Layer 3 of a small transformer language model trained on English Wikipedia (15 layers, counted from 0, width 128).
A neuron's activation on a vector x is SiLU(gate . x) times (in . x), where the dot is the dot product.

Input weights of the MLP neurons that the questions are about. A number n stands for n times 0.0053.
n23 gate: -8 20 -2 -23 43 28 9 -1 10 -33 -21 -51 -13 45 13 -57 6 -31 -27 -2 16 11 -24 -14 -20 1 21 -16 -17 -19 19 -26 1 -12 23 17 -20 28 8 -30 -6 37 23 17 -3 29 -28 -16 26 -5 -18 4 7 22 12 -19 10 -11 -37 -4 19 -4 -10 -42 7 34 -6 -54 -40 4 -21 -13 28 38 22 -22 16 14 11 33 34 -15 -5 15 -41 6 46 27 -29 41 -23 22 -39 8 -35 -28 5 -5 -11 55 39 8 38 11 16 -13 22 27 2 -7 -7 9 18 -19 18 -6 -29 28 -15 32 17 22 -8 10 -33 13 32 -14
n69 gate: 31 20 17 12 10 -2 -28 19 -34 -21 17 -1 5 -11 -36 26 -21 -24 23 -6 -5 -22 20 -15 -49 53 29 22 -14 -8 10 -28 -24 -18 14 -31 -30 -32 -3 -7 -14 -8 -17 9 -31 12 -9 -2 14 18 22 -13 15 -16 -45 6 28 7 3 25 -6 -4 26 62 -31 -14 21 -47 8 -24 -17 -18 33 -37 -22 40 22 23 47 -26 -9 -38 -16 11 38 -5 -19 59 -33 -5 31 -18 1 -15 10 8 -51 6 -1 -47 1 22 9 -5 0 11 -14 9 30 -1 15 11 6 -20 -32 10 53 -19 0 7 13 0 -25 5 11 -24 -38 3
n76 gate: -25 -17 -14 20 31 -14 -26 6 -12 -10 12 -39 -8 45 60 -9 20 -6 -10 -5 -3 10 -2 -13 -23 -13 -1 14 13 20 -9 -23 -2 35 -17 18 19 -82 -18 14 -23 -51 25 34 -3 12 17 -1 -16 -6 28 8 13 5 -71 9 -4 -24 0 40 -17 31 -10 -21 15 25 27 7 -8 -20 22 14 6 22 -2 13 -13 -19 35 21 -12 -2 8 11 -10 4 7 12 -31 -19 -2 12 -36 -24 -1 -56 8 -22 -33 -15 2 -20 -11 25 -4 -34 1 19 15 13 -33 24 14 -10 -14 -44 29 0 35 1 -19 24 16 -1 -43 24 16 13
n95 gate: -19 -13 -14 4 9 -1 9 71 8 29 -8 -25 19 11 16 11 -5 4 -31 -35 -5 16 17 15 0 41 -22 -46 53 -25 -23 -21 16 26 -3 -19 -5 18 36 -26 -8 -18 34 18 28 5 41 -17 -15 7 -31 27 -1 18 19 4 -5 8 8 8 -13 -4 -39 4 -15 -33 -19 20 19 7 20 -43 7 14 9 41 -10 -7 -6 -39 -4 18 -82 -14 32 43 -25 28 -35 -5 22 21 -4 21 22 17 -40 26 24 -24 -39 20 3 -37 35 -16 -17 37 20 -24 40 -6 11 -7 20 1 2 18 23 -14 22 -11 -3 -30 1 -24 3 6
n103 gate: -15 -7 -34 55 -5 -41 21 8 -32 -18 -3 -7 -4 4 15 -36 -5 -36 -18 -30 49 -5 57 25 -5 23 36 -6 36 39 -31 8 -25 -45 -32 5 -49 15 -1 15 -15 -75 28 -9 -44 21 37 13 -21 -21 -2 -14 7 -11 -14 -29 3 -28 13 -23 -7 -10 -52 23 -41 0 -12 16 11 -40 -9 4 -2 22 28 9 28 29 2 3 -14 28 13 10 25 13 -9 2 2 12 -54 -10 23 -20 -34 -11 -10 -38 23 -5 20 4 -12 2 14 4 0 -70 -17 37 5 -11 15 25 12 -10 7 -8 6 -4 14 -17 -1 -55 37 3 -29 32
n107 gate: -58 -36 47 39 7 -28 87 -13 -22 8 -5 -15 -5 -25 17 4 44 20 27 -12 -12 -8 -4 -14 -15 29 -47 6 -15 -4 -22 2 18 -28 -31 -26 23 -54 24 -4 -11 0 -44 -4 14 -11 -7 -8 10 21 4 10 14 36 6 -2 -30 -41 16 37 8 -1 -46 -34 24 -8 -4 12 8 38 -1 10 -8 -6 -29 -34 -31 18 4 -6 9 29 -15 7 12 -22 44 -50 25 -40 -21 -30 -7 3 -39 -15 -29 13 -17 17 0 22 7 -12 -26 37 -22 -60 29 2 8 1 -30 10 9 -4 -4 11 -49 6 -28 -12 -16 -18 -17 -14 43 -15
n203 gate: 38 -20 6 -8 -12 23 -3 1 -8 -48 5 -21 6 -13 -45 21 -23 -2 37 23 28 -8 -31 36 44 7 9 -5 -8 22 -24 16 -16 -12 5 42 9 -2 49 19 -54 54 -22 -7 33 28 32 39 10 -15 19 11 0 -1 1 0 -21 -5 -45 8 20 -34 42 10 -13 -53 -49 4 45 33 28 -7 5 -6 -6 -27 -11 -41 -5 55 9 24 11 -18 -17 -35 -22 -43 20 -15 25 11 -23 -17 -37 31 11 14 -35 31 -29 -7 24 38 7 -21 15 4 11 -29 -5 3 -30 -19 21 -9 -1 -12 47 22 37 -24 29 28 23 -10 8 -13
n209 gate: -24 -32 -5 51 -1 18 -23 -8 -4 -18 11 -36 -45 -19 17 -35 -28 -22 18 -26 -31 -27 14 1 22 0 -23 -16 31 21 -26 -13 -14 -15 28 -17 10 -15 2 6 36 -30 17 17 -54 -18 10 -25 29 20 8 25 19 -10 -10 23 -24 -28 -6 -15 -11 -6 24 -29 8 -34 9 -22 7 -25 -18 -58 46 -1 -6 11 -4 -2 3 -20 -30 -4 -35 12 11 11 -5 -18 -26 31 -1 -8 21 2 18 40 -25 9 -36 -7 49 -22 -31 6 -12 3 -27 6 -70 -27 14 -6 -41 -50 11 -12 24 -30 52 -17 -1 18 -37 17 -14 8 19 4
n213 gate: -25 12 -26 -19 -36 17 56 1 29 7 26 -18 -20 -29 -51 2 -1 40 6 -50 5 -6 1 24 6 -29 -12 -23 18 18 5 30 15 -35 2 18 -2 20 6 -4 -26 -50 10 -38 -4 8 -5 13 39 29 16 9 -7 -9 21 -4 -1 13 21 35 12 45 -15 -52 0 -22 24 11 8 -7 13 -16 -21 10 36 17 -23 67 13 18 -37 -38 -18 1 -9 33 -31 44 35 -30 -23 -12 29 -23 5 -42 -7 0 -9 -17 4 0 4 -4 -1 5 -42 21 -14 -10 6 -16 -21 -16 22 -29 21 12 26 -11 -14 -41 -29 47 4 10 -8 -8
n226 gate: -42 8 -7 1 -11 -6 -1 -3 -14 -15 50 -17 -9 -26 14 -39 3 -9 -32 -26 11 -9 -17 13 2 -17 20 -24 -28 0 0 25 21 -26 -19 -12 1 -7 2 -8 -5 -5 -35 -35 -1 1 -4 -11 32 6 -1 -48 10 35 -44 -19 -8 47 -7 -9 6 52 -16 5 15 -4 43 15 -1 -1 -5 12 6 -3 -15 8 5 19 21 10 -1 12 -18 16 22 -5 1 -6 -28 1 43 -7 28 22 -25 -17 -35 -7 -50 4 -35 -22 7 4 -8 43 38 -7 -34 17 53 -28 -11 -3 5 -1 22 -29 23 -18 -16 9 -23 32 13 29 17 70
n228 gate: -34 -24 58 -32 2 -8 -8 -5 23 10 -3 31 -8 5 12 -16 12 3 22 48 27 -45 -21 19 70 42 1 35 0 -19 5 37 -43 13 -33 7 -31 -21 10 -43 -18 12 -18 -16 31 -26 -11 5 1 -8 42 -37 11 15 -3 -7 -8 -11 60 -8 22 3 -8 -10 44 4 49 -29 7 -31 -52 54 -32 -32 -4 -40 -11 41 -18 -7 41 68 2 -22 -7 -22 23 14 18 -12 -33 5 -2 13 -13 20 -3 -16 -32 49 -8 16 18 4 -9 -14 -17 4 -2 -8 7 5 1 23 -3 -22 10 3 -13 11 -23 26 7 -23 -2 5 -30 -16
n23 in: 6 -4 20 -7 56 5 -9 -12 30 -31 -11 -33 25 33 23 -36 -4 22 4 -11 38 -3 -49 -3 -3 20 2 27 0 -21 -39 -2 12 5 -11 -65 9 12 -11 24 -28 -32 11 37 -45 -43 4 8 4 -7 29 20 19 -5 -6 4 12 14 4 8 8 22 42 -13 24 -7 -39 -21 5 94 -53 -9 26 10 20 -38 -7 -40 -18 -15 -6 -10 -1 -17 -10 35 9 -13 28 48 15 1 -33 -15 -1 4 -20 1 -23 3 -6 13 12 -36 -33 10 -1 1 40 5 -46 6 -32 -4 -20 -4 12 -33 34 34 12 -7 -9 8 4 -22 42 -9
n69 in: -43 -4 25 -1 -11 3 11 -11 -6 -22 -14 -20 4 -8 7 -7 -44 -9 -16 -1 -8 -24 6 12 -44 30 36 46 24 -22 -2 -26 3 -33 -53 53 -1 26 28 -14 -1 0 -28 -14 -3 6 27 7 -35 17 11 -5 8 -3 -18 -8 -1 20 -17 -3 -1 -32 -7 -28 4 16 4 1 -22 -40 -28 -31 16 20 3 30 17 -48 26 -4 2 27 -23 21 32 44 0 27 10 -27 -38 32 10 1 11 16 10 -26 23 -16 -10 -15 3 5 18 17 -20 28 20 4 43 7 7 -22 -10 15 -22 -11 -16 7 9 28 15 22 -8 25 -25 22
n76 in: -29 -34 -22 5 33 -13 -7 15 -17 16 21 16 14 22 11 -30 2 20 32 -14 16 43 -26 -44 -1 -11 38 9 1 1 -22 18 -11 -1 -16 29 -4 -29 36 -17 13 -25 26 13 7 -45 -32 -34 5 -15 25 -8 30 -8 -6 27 11 -41 -35 -20 7 17 16 -18 3 37 17 28 5 11 11 -18 5 -9 6 13 -33 -14 10 -10 -4 -29 -3 20 -14 32 2 -8 -38 27 -41 -17 -32 9 -23 -36 -1 5 -46 -36 2 18 26 -13 22 -40 -3 8 -33 -4 -7 46 47 3 -13 19 10 -16 -15 -68 8 -4 -20 1 -14 33 4 24
n95 in: -15 32 -34 -15 8 1 -1 33 34 -39 -24 5 24 9 -2 -9 2 -31 -30 42 1 25 6 -25 -22 24 -24 -48 21 24 55 14 -18 4 34 12 -44 -30 24 17 -26 -16 0 18 -1 24 -13 9 -34 -9 4 16 3 53 -4 26 -9 -8 17 1 -9 -28 -4 6 -23 -39 30 28 -14 45 12 -26 -29 -2 -10 5 34 4 -13 17 50 -22 -35 25 -4 36 0 3 26 -8 -4 27 33 26 39 -26 -2 20 -11 7 -32 41 17 -23 10 4 -6 -36 -12 -56 17 -10 11 -11 34 3 23 1 -50 -6 20 -7 27 49 -3 -10 -13 14
n103 in: 11 -12 -49 -25 28 6 28 3 -10 -11 4 20 10 5 -25 50 -13 -10 -16 -19 7 9 -31 -36 -26 -4 40 4 7 -14 1 8 -17 -68 -18 -2 -19 39 -39 -20 -14 -41 -9 -36 -24 9 -39 -21 11 24 45 -6 18 -9 5 14 18 -28 41 32 16 -9 -10 -9 32 -12 9 -11 -1 23 -9 18 16 -23 16 -24 16 19 -20 -7 -10 48 7 15 -39 -42 36 36 42 23 3 -36 -51 7 41 -16 -24 -8 -5 44 -34 -12 27 18 28 -35 31 -1 -27 -13 21 2 -3 34 16 9 31 -24 -30 44 -35 11 38 -11 4 -6 -6 9
n107 in: 1 34 -19 -50 -9 4 -54 -54 10 -42 25 -11 12 -9 27 27 27 -12 15 11 30 15 -5 11 -25 27 13 18 -13 8 -45 -18 8 16 -1 -27 -42 3 0 13 -38 59 3 9 1 6 -5 -10 12 -46 29 12 0 -11 10 -1 7 -37 -33 -12 -10 18 19 -7 6 -18 17 -7 -26 -55 5 -16 74 6 32 12 -9 17 6 30 36 -1 -21 6 14 -22 -55 -10 -29 2 -18 -7 13 -10 -30 21 23 14 -19 -8 -17 -39 -18 29 26 1 0 34 -35 10 -25 23 33 -19 -2 -11 -19 7 15 -2 35 -13 21 42 9 9 -54 26
n203 in: 20 19 -73 -7 -20 -20 30 18 -40 -4 -2 4 -9 -50 7 -1 -11 35 -13 15 32 -24 15 1 -20 -15 28 -5 -32 -36 2 -30 10 -56 18 -12 -1 -10 36 -19 -29 11 -8 -6 -14 19 28 -42 16 66 4 11 -26 -5 -22 -3 -4 -9 1 -16 46 -9 34 -43 14 9 -20 -7 -18 16 24 -5 -34 15 9 -50 3 -9 6 34 39 19 -12 -4 8 7 4 8 -41 1 -2 -37 -27 4 0 -26 38 32 24 25 14 29 -14 1 -23 -19 -17 -7 31 28 12 -19 -4 2 -3 -46 -9 -49 -50 32 -33 23 -21 -9 -12 21 -11 -4
n209 in: 11 -13 20 9 -10 -20 -34 -5 40 -9 -12 21 -58 2 15 -34 15 -24 -23 -20 4 26 17 -16 12 -1 -25 3 -24 -1 6 -23 13 -19 -9 -19 -17 -17 14 -27 -9 10 -13 -37 -59 28 13 -13 -37 19 37 22 -25 17 -36 -6 -10 16 0 -5 -44 27 24 7 27 22 53 27 -12 -49 -11 -9 4 31 22 26 -17 -31 -6 5 15 -31 -16 28 21 24 16 -19 -35 18 -19 -8 -12 59 -38 1 -37 11 -28 10 -2 -37 -4 32 42 -23 -7 23 29 -3 25 20 9 -13 -1 -45 -4 -26 -8 -47 -19 16 19 7 47 47 4 -9
n213 in: -17 -9 -21 13 6 -11 12 15 -12 -6 19 12 -9 -22 10 4 1 11 -7 -32 -3 -5 -2 29 -19 -15 -21 -27 24 -9 -18 9 10 -16 -24 34 -20 16 -7 16 1 12 21 -29 -23 52 -6 7 -1 35 -19 -3 46 36 15 1 -48 -41 -23 -14 19 20 9 -26 -44 6 -22 23 14 4 -66 14 -51 -2 -49 -52 24 -6 -14 47 12 21 4 -2 22 -9 16 10 -20 16 -3 46 16 9 44 -19 22 -20 -3 1 -18 24 -3 -1 -8 18 -1 16 15 16 -21 -16 -31 -10 -10 -5 13 -31 -1 16 1 -6 36 1 -31 -16 3 -44
n226 in: -43 3 26 12 -46 -26 0 -4 2 -26 -6 48 8 54 -12 -13 -33 -13 -2 -41 -16 -6 -30 9 -21 49 -9 30 -22 9 10 3 1 14 9 -15 21 -4 -50 10 47 -1 13 -19 9 13 -18 23 -12 16 1 -26 -4 0 1 -23 10 23 -21 -2 23 30 -9 18 38 23 2 14 -11 -4 -11 -5 -33 21 13 24 6 -11 32 -60 -41 14 -32 5 21 20 25 -9 -27 -29 55 -13 25 -13 -17 -9 19 -12 -20 20 -16 -35 12 10 8 8 -17 -23 -25 -44 15 4 -40 -40 -31 -16 -6 -21 25 -40 0 5 33 1 1 12 11 15
n228 in: -49 0 45 23 65 -16 -29 -36 -10 8 6 -3 -12 24 13 -42 -16 -6 4 -1 -51 -8 7 38 -8 5 2 -26 3 9 19 -8 7 -28 -27 -22 17 5 5 13 -34 5 -2 -54 -6 -73 -10 16 -13 -1 13 -32 -11 -57 19 3 30 40 21 -22 13 -16 27 -34 -22 34 -4 -44 43 6 20 -12 -6 11 -56 -46 -53 -58 -53 3 17 6 11 -15 -22 2 -11 -15 10 20 -29 10 -21 -25 -44 33 -20 -32 23 11 -6 -2 43 40 22 -3 4 0 -13 26 -71 16 -3 34 16 -7 -5 27 35 -14 -5 -11 -30 -2 -14 24 -10 8

Each question shows a token from some text and the vector x that enters the MLP there. A number n stands for n times 0.042.

"he": 17 -26 -20 26 23 -12 14 0 21 33 -14 -24 -9 13 -8 32 -19 -11 16 12 -16 21 35 -25 -17 -2 5 -35 -4 7 24 23 -1 3 -8 -2 -34 36 8 2 -36 29 -1 -2 22 -28 22 -4 -14 -13 -14 6 37 -29 -7 9 -7 -21 25 2 13 34 12 26 -7 -9 15 27 -43 0 0 -10 14 45 5 59 -13 57 14 12 3 41 3 24 39 21 -31 6 -15 48 6 11 -3 -16 -15 -17 14 -9 30 29 -14 6 6 23 -18 40 -6 5 18 23 -1 7 -34 0 9 27 31 -20 12 1 -19 25 21 -3 -9 11 23 1
Which neuron lights up most? n103

"man": 7 -28 -22 32 8 0 17 -30 9 12 10 -5 44 20 15 8 -20 3 14 32 17 -1 5 -46 9 -27 -23 -17 18 5 -3 -4 -12 -12 33 -2 -32 29 -27 -8 -31 23 -4 -16 26 3 11 -8 -26 17 -8 -22 34 -57 48 10 -17 -1 24 6 -7 41 11 24 -19 1 -18 46 -24 37 -12 24 -8 41 -16 28 23 -5 35 -29 -24 18 9 12 0 -24 -25 -19 12 11 17 10 15 0 -5 -23 33 -17 -21 -8 -15 23 10 -4 -13 29 -20 -2 4 47 7 56 -7 -26 3 -15 -28 -9 27 -16 -9 8 7 22 10 8 -2 -28
Which neuron lights up most? n209

"ac": 0 0 -19 -1 -4 6 -29 -8 -13 -7 -27 15 22 24 14 -16 16 11 24 -11 -26 -1 42 -7 11 3 -32 -1 18 34 11 6 25 -15 47 -29 -21 30 -4 -22 -39 45 8 -21 30 -43 -6 53 -15 7 -23 27 -10 -17 10 -1 -27 11 35 -22 22 -13 26 -2 16 0 15 11 24 18 35 9 -6 -13 -18 31 27 -4 16 18 -16 37 -20 16 6 11 2 -12 -20 32 17 10 -15 3 -24 -36 43 11 25 -20 7 -8 22 25 -27 8 -2 0 4 -4 0 -14 17 -11 17 -6 20 -21 28 6 -1 55 -1 -9 24 44 -27 -23
Which neuron lights up most? n203

"th": 12 -18 -1 1 -11 1 -17 -5 20 10 32 19 30 17 28 -15 -29 -24 21 -31 -1 -7 -6 -35 3 -12 16 6 3 31 22 -2 -28 -21 16 22 -17 25 10 -9 -21 23 -2 26 41 -5 -13 7 1 25 -19 3 -5 -25 27 44 -34 -14 51 -15 -20 40 6 23 19 11 5 41 -4 26 4 14 17 18 -35 14 -2 17 30 -9 -26 18 13 26 -5 26 -21 9 -25 -1 18 16 20 -2 7 -43 2 -22 41 14 -8 6 1 10 -21 26 -22 13 -11 26 21 -9 -22 9 -22 4 -27 -7 18 7 -31 42 14 -27 -31 -49 -21 -29
Which neuron lights up most? n107

"ther ": -14 -14 -14 1 -2 -3 7 -36 -13 4 11 -4 -1 32 -10 36 19 -27 37 -50 10 12 -14 -2 -6 -13 -25 -47 27 6 5 -4 -47 -24 4 1 -38 28 -27 -13 -21 25 9 -3 14 -24 -9 24 -21 22 4 2 14 -17 1 34 -2 24 -15 0 -9 44 19 4 20 1 26 17 -10 4 18 16 -3 47 5 25 22 3 22 -47 10 42 24 35 -17 16 -5 24 -36 -10 24 5 -22 0 -25 3 16 -35 41 12 -27 -21 -10 26 -28 16 0 3 1 4 7 47 0 19 -17 4 -6 -20 6 -11 -6 28 12 -5 21 -2 -8 -36
The two highest activations, in order: n103, n226

"av": -5 -2 -30 16 2 -8 -10 -16 20 23 -22 1 -1 -9 -6 19 36 16 1 -9 10 19 -12 -43 -25 -5 -9 21 17 30 19 -1 6 -15 36 -7 -23 30 20 1 -43 22 18 -42 -3 -32 19 -14 -15 -22 -36 8 37 29 5 11 0 44 32 28 25 -7 33 8 -17 7 9 0 -22 -3 -18 48 18 36 -35 -1 25 1 -7 17 -25 30 28 4 -3 -16 4 6 8 18 5 1 -4 -33 -23 -26 39 -32 20 -10 34 20 20 3 -26 -3 -19 -31 -42 -3 1 1 -14 6 -5 -11 -33 -20 13 20 -45 33 8 14 -17 9 -1 10
Which neuron lights up most? n103

"that ": 5 8 6 -3 0 19 8 -15 -7 49 -6 -38 -30 1 -24 36 -4 -13 5 -20 -19 -3 24 11 -10 -6 -25 -39 -20 13 19 -8 -32 -20 23 -25 -65 42 6 -12 -21 5 -6 -8 38 -21 -9 31 -11 29 -19 -35 -2 13 15 5 -42 2 -25 -1 4 19 26 25 -3 7 9 50 -11 44 9 1 4 40 -2 33 -8 0 5 -41 -6 35 48 5 9 2 12 30 -17 -11 -7 -9 5 18 -12 -13 25 -7 7 1 -39 -13 8 -1 -23 -19 2 -10 9 14 16 7 12 27 -1 -19 -15 -11 0 34 -23 20 17 -20 -5 30 18 -6
The two highest activations, in order: n76, n226

"spec": 39 22 -7 27 19 -16 -2 -28 10 23 -7 -11 27 34 24 -2 7 -16 7 35 12 -23 31 -8 18 -12 -41 -1 -19 21 16 29 7 11 75 -34 -24 51 -1 14 -47 -7 15 -3 5 -11 26 -35 -28 -30 -20 4 1 -8 8 14 -28 -2 43 1 4 7 5 1 -15 10 34 23 1 -4 16 -20 -23 10 22 26 2 19 30 -8 -21 44 -7 -7 33 -3 1 -11 -26 57 29 24 -1 -8 -23 -39 -21 -16 18 -19 -5 5 16 -12 -1 17 -9 10 -9 7 10 11 17 -22 15 1 -10 8 -16 2 4 -3 28 -31 31 6 23 -2
Which neuron lights up most? n95

"P": -11 6 6 16 17 -6 12 -17 -26 29 -9 -3 15 4 20 19 -6 -12 38 39 -21 -6 11 -57 -16 3 -15 -22 0 19 32 16 -20 -4 -10 -16 -59 26 29 -14 -16 12 -21 -18 27 -32 -8 -18 -6 6 -1 3 33 0 7 -6 -30 9 -3 17 -1 22 47 25 2 -16 7 53 10 17 -12 35 12 0 -7 40 -36 4 22 2 -19 54 3 -15 6 -3 -35 8 7 -14 10 -7 -4 -8 7 -39 10 -39 37 -13 6 1 17 17 -10 0 8 12 2 -11 6 -34 -3 -33 -4 29 3 2 -5 -12 -15 35 13 -15 29 23 0 18
The most active neuron and its activation: n69, at about 0.51

"tur": 16 -13 -27 29 -15 -45 -22 -25 33 1 -35 25 14 31 1 1 2 -31 27 13 6 -38 -4 -18 11 -15 -30 -10 -25 14 13 32 -7 -26 9 -12 -2 1 -7 -37 9 25 18 -28 -22 -39 -29 20 -42 13 -7 18 14 2 11 7 2 -23 -1 0 21 14 52 27 4 -16 -51 -1 2 -19 29 29 -1 41 -8 -2 15 3 22 8 2 23 22 -8 4 21 7 3 -7 45 15 -10 -19 -37 -16 1 25 -10 1 -2 -27 -7 8 -8 12 30 -29 -1 -12 22 18 6 30 10 -30 -37 22 -21 -1 -22 -20 51 5 -19 16 -8 12 -3
Which three neurons fire most, strongest first? n228, n103, n95

"bu": -1 -14 -12 6 21 14 -18 -30 53 16 -26 -27 26 37 11 -7 -3 -20 3 -17 -20 4 14 -26 -14 9 -41 -27 -24 -12 42 1 -22 -15 20 17 -5 9 -5 -28 -29 5 -22 -27 20 -35 2 14 -31 -19 -6 9 22 25 16 -5 20 14 31 -11 -4 12 47 21 -12 3 -11 4 17 22 17 10 37 -2 -15 23 5 25 14 -3 -22 25 -18 8 58 46 -11 7 -30 -25 11 23 -12 -25 -10 18 21 -16 20 -4 -12 40 7 -11 -3 34 -11 27 -4 19 28 30 -19 32 16 7 29 -19 -27 -5 -20 15 19 -7 26 -17 5 17
The two highest activations, in order: n95, n69

":": 30 0 5 -13 6 -20 -22 -11 -3 46 16 -15 5 -1 12 28 -27 -39 5 -5 -19 29 -26 0 11 -26 -45 -4 42 23 13 -2 -10 -33 0 -1 -34 20 26 0 -36 15 -14 -5 37 -4 11 0 -5 3 -11 -4 43 -52 9 -4 -22 -11 9 -15 -11 2 17 15 14 46 -15 -11 5 17 -1 16 40 17 -13 25 -9 -7 -2 -28 -19 27 -28 5 7 -11 27 10 2 17 -12 -14 -19 -9 0 -51 10 -17 -21 8 -28 -11 -2 15 -65 -24 -23 -7 27 -10 9 -19 35 45 -25 -10 35 25 5 2 -11 2 32 -1 20 -29 7 -8
Which neuron lights up most? n228

"ro": 29 -30 -15 4 -21 6 -29 -65 42 11 1 -11 -4 29 9 11 -24 11 16 -11 -11 10 5 -48 8 -2 -13 -25 -18 23 24 -35 -31 -11 20 23 -30 -8 21 -20 -30 -18 -20 8 22 -41 -10 32 -31 19 -7 4 -16 -7 1 18 4 0 16 13 4 -10 10 3 -10 -19 28 -6 -5 -7 11 -5 18 -11 -17 33 16 45 13 -5 -36 30 -16 11 42 22 -11 22 4 -18 -16 15 -44 -9 0 -4 42 -2 31 -34 15 6 9 14 -24 34 -39 2 11 32 -9 25 11 3 -24 26 1 8 -20 32 11 30 2 8 1 7 -6 -7
Which neuron lights up most? n69

"ail": -24 -8 -2 27 -38 9 -1 -28 43 -17 -27 15 34 7 11 46 -5 -14 16 -1 -14 36 -9 -24 -20 -32 -30 3 24 29 -10 18 19 -24 47 29 -3 20 9 9 -33 39 -6 -4 -1 -27 15 -23 -20 -9 4 -5 10 9 38 14 -39 -7 -11 33 -7 17 22 10 5 17 -14 -12 -12 -8 27 -3 25 -6 8 12 -10 5 14 -5 -24 47 3 25 -2 -10 3 19 -22 -13 22 6 -21 10 -47 -53 25 -36 1 3 -26 16 6 6 5 6 -18 -12 4 26 14 14 -28 16 -30 -29 -44 -24 -3 11 5 23 -17 21 13 26 -12 -22
The most active neuron and its activation: n107, at about 1.3

"st": 37 -33 -4 15 -14 1 -14 -16 26 16 -14 26 3 23 -15 -29 -19 -22 16 12 -7 26 16 -51 -2 -4 -15 -28 -15 28 -5 -3 -38 24 10 3 -38 25 14 9 -19 31 -25 9 27 -24 -6 -10 -16 33 -24 -12 23 -23 55 1 4 8 12 16 16 32 30 10 -18 21 -26 -2 21 10 22 3 6 -22 -15 26 -22 30 17 4 -40 16 -2 4 -7 -1 -25 34 -11 66 3 12 -6 -8 -16 -20 31 -9 25 -1 -42 21 30 -6 -9 27 -10 -10 34 27 22 -12 -2 12 30 16 -11 -11 -25 10 -22 42 17 -14 -33 -6 19 -15
Which three neurons fire most, strongest first? n107, n209, n226

"u": 17 -18 -27 33 8 -23 -23 -16 39 27 -9 -20 -4 23 39 22 16 -13 16 4 12 -24 12 -20 -16 -24 -34 -29 -4 11 5 -9 -4 -7 10 -20 -13 -13 21 1 -41 5 0 -9 63 -34 25 20 -20 19 -24 19 19 -32 13 -4 17 -22 40 13 16 -13 19 -11 -17 20 2 15 11 37 16 -9 19 1 -40 37 18 6 2 13 -9 23 -13 22 -9 -25 -33 -2 -25 17 18 1 18 -7 -13 -7 10 -19 -17 -13 9 16 7 32 -34 15 14 14 41 11 44 -1 -1 33 -9 19 19 -28 2 -17 -17 34 -18 35 -30 10 13 14
Which neuron lights up most? n76

"St": 20 -2 -6 17 -12 -15 10 4 11 28 -1 28 3 20 -4 -21 1 -23 21 5 -4 18 19 -78 -32 -8 -24 -22 -11 -10 20 7 -11 10 -20 25 -53 46 8 8 -1 27 -22 25 40 -24 -13 -17 -17 22 -12 -19 29 -5 46 1 -10 2 -7 5 21 35 24 22 -19 25 -21 38 -2 -2 -1 -26 15 14 4 46 -52 2 29 -17 -5 30 16 -11 -14 -4 -40 4 9 44 8 22 3 11 -25 -34 14 -22 20 -3 -7 2 12 10 -11 16 4 0 18 -1 -8 -9 -17 7 9 -4 16 -16 -7 26 -12 11 30 -1 5 23 19 4
Which neuron lights up most? n203

"R": 4 1 -7 36 -10 17 3 -21 -6 18 -1 11 13 6 28 -5 -11 -4 26 18 -19 20 0 -61 -17 -3 -10 -25 1 7 39 16 -18 -25 -4 14 -62 26 18 13 -26 2 -29 -2 37 -22 -16 -3 -30 28 -26 -1 11 -13 4 -6 -41 -8 6 9 36 8 21 33 -5 14 18 36 -12 7 -8 -12 32 53 -4 38 -51 13 31 3 4 41 -1 -18 -18 -3 -30 5 7 1 5 -2 -11 22 -19 -37 7 -21 32 -16 6 4 3 1 -29 20 19 15 -6 16 -26 0 -20 -18 -1 1 4 -25 18 30 -9 30 6 -18 14 28 -5 21
The two highest activations, in order: n76, n103

"by ": -13 18 12 1 -5 -10 -20 -24 -12 13 -15 -13 27 -9 10 9 17 -38 16 -4 9 3 11 4 2 -21 -28 -54 2 -7 -3 -5 -53 -19 31 -23 -53 15 -20 -8 -26 6 -5 -17 36 -9 5 2 -37 28 -20 -14 12 -22 25 21 -26 12 -7 -3 17 52 48 22 -2 11 7 34 -12 31 14 -6 18 40 -19 31 12 -12 20 -36 -8 28 20 1 -36 8 -18 36 -26 -35 -26 4 -19 15 -15 -32 48 9 -6 -8 -2 -9 12 -16 -20 -10 -10 9 -7 17 6 28 -27 16 -25 -1 5 -5 5 22 -27 25 -15 -34 17 15 6 9
The two highest activations, in order: n76, n226

"ad": 39 -24 -23 21 -18 -8 -26 -2 40 -14 -31 13 4 7 30 12 -11 -25 2 -30 -26 37 6 -10 -29 -9 24 13 27 38 7 18 -44 -9 15 -17 -33 45 13 -30 -12 36 4 -18 26 -20 8 -13 -10 -7 -25 31 28 -9 8 -11 19 -7 31 -3 -20 19 34 0 15 -8 16 15 19 -2 26 21 32 22 -22 11 20 1 30 -8 -52 47 -4 35 1 -30 2 -20 -13 35 -1 -21 -9 -12 5 -29 47 -15 18 6 -8 -13 6 15 -17 16 -9 -6 9 11 -16 -19 -16 -4 -15 7 -15 -6 18 -7 1 27 -19 20 -11 37 -11 14
The two highest activations, in order: n103, n209

"ers ": 15 -7 22 -6 5 -20 13 -18 -24 15 -15 2 23 3 -18 19 3 -5 10 -10 -37 -10 7 3 7 -28 -44 -32 6 0 -27 -1 -35 3 32 2 -53 21 -43 3 -20 6 -4 11 18 -25 1 -11 -19 29 -17 17 15 23 14 18 -50 -7 22 1 8 42 26 10 37 11 41 15 -3 22 7 18 26 -9 -25 35 -2 -1 -1 -35 -1 19 16 -15 -20 -8 -11 -15 -20 13 -16 -25 2 -9 -7 -56 32 -23 17 27 -28 -23 9 -35 -30 -9 3 32 18 5 13 3 15 7 -43 23 -23 -18 8 16 16 41 -6 -9 -14 18 -1 -26
Which neuron lights up most? n69

"in ": 32 -3 3 0 -12 -9 -5 -15 -14 11 15 -16 38 -3 10 18 16 -36 9 -1 -25 3 3 1 -9 -9 -25 -18 -13 1 20 -3 -5 -24 36 -8 -46 34 -39 -30 -41 -11 -16 -3 30 -19 5 -2 -38 36 -32 -7 21 -22 32 1 -27 20 -33 15 16 40 12 27 -12 -8 37 31 -13 45 3 -4 20 41 -4 33 37 -12 25 -31 -12 17 15 14 -12 11 -18 -2 -27 -7 -20 -1 -33 9 -10 -17 42 -19 26 -5 -20 -32 22 -10 -16 -50 1 6 7 17 -1 -11 -16 13 -9 -1 10 26 1 -2 -26 9 -6 -43 -10 8 -6 -11
The most active neuron and its activation: n107, at about 0.14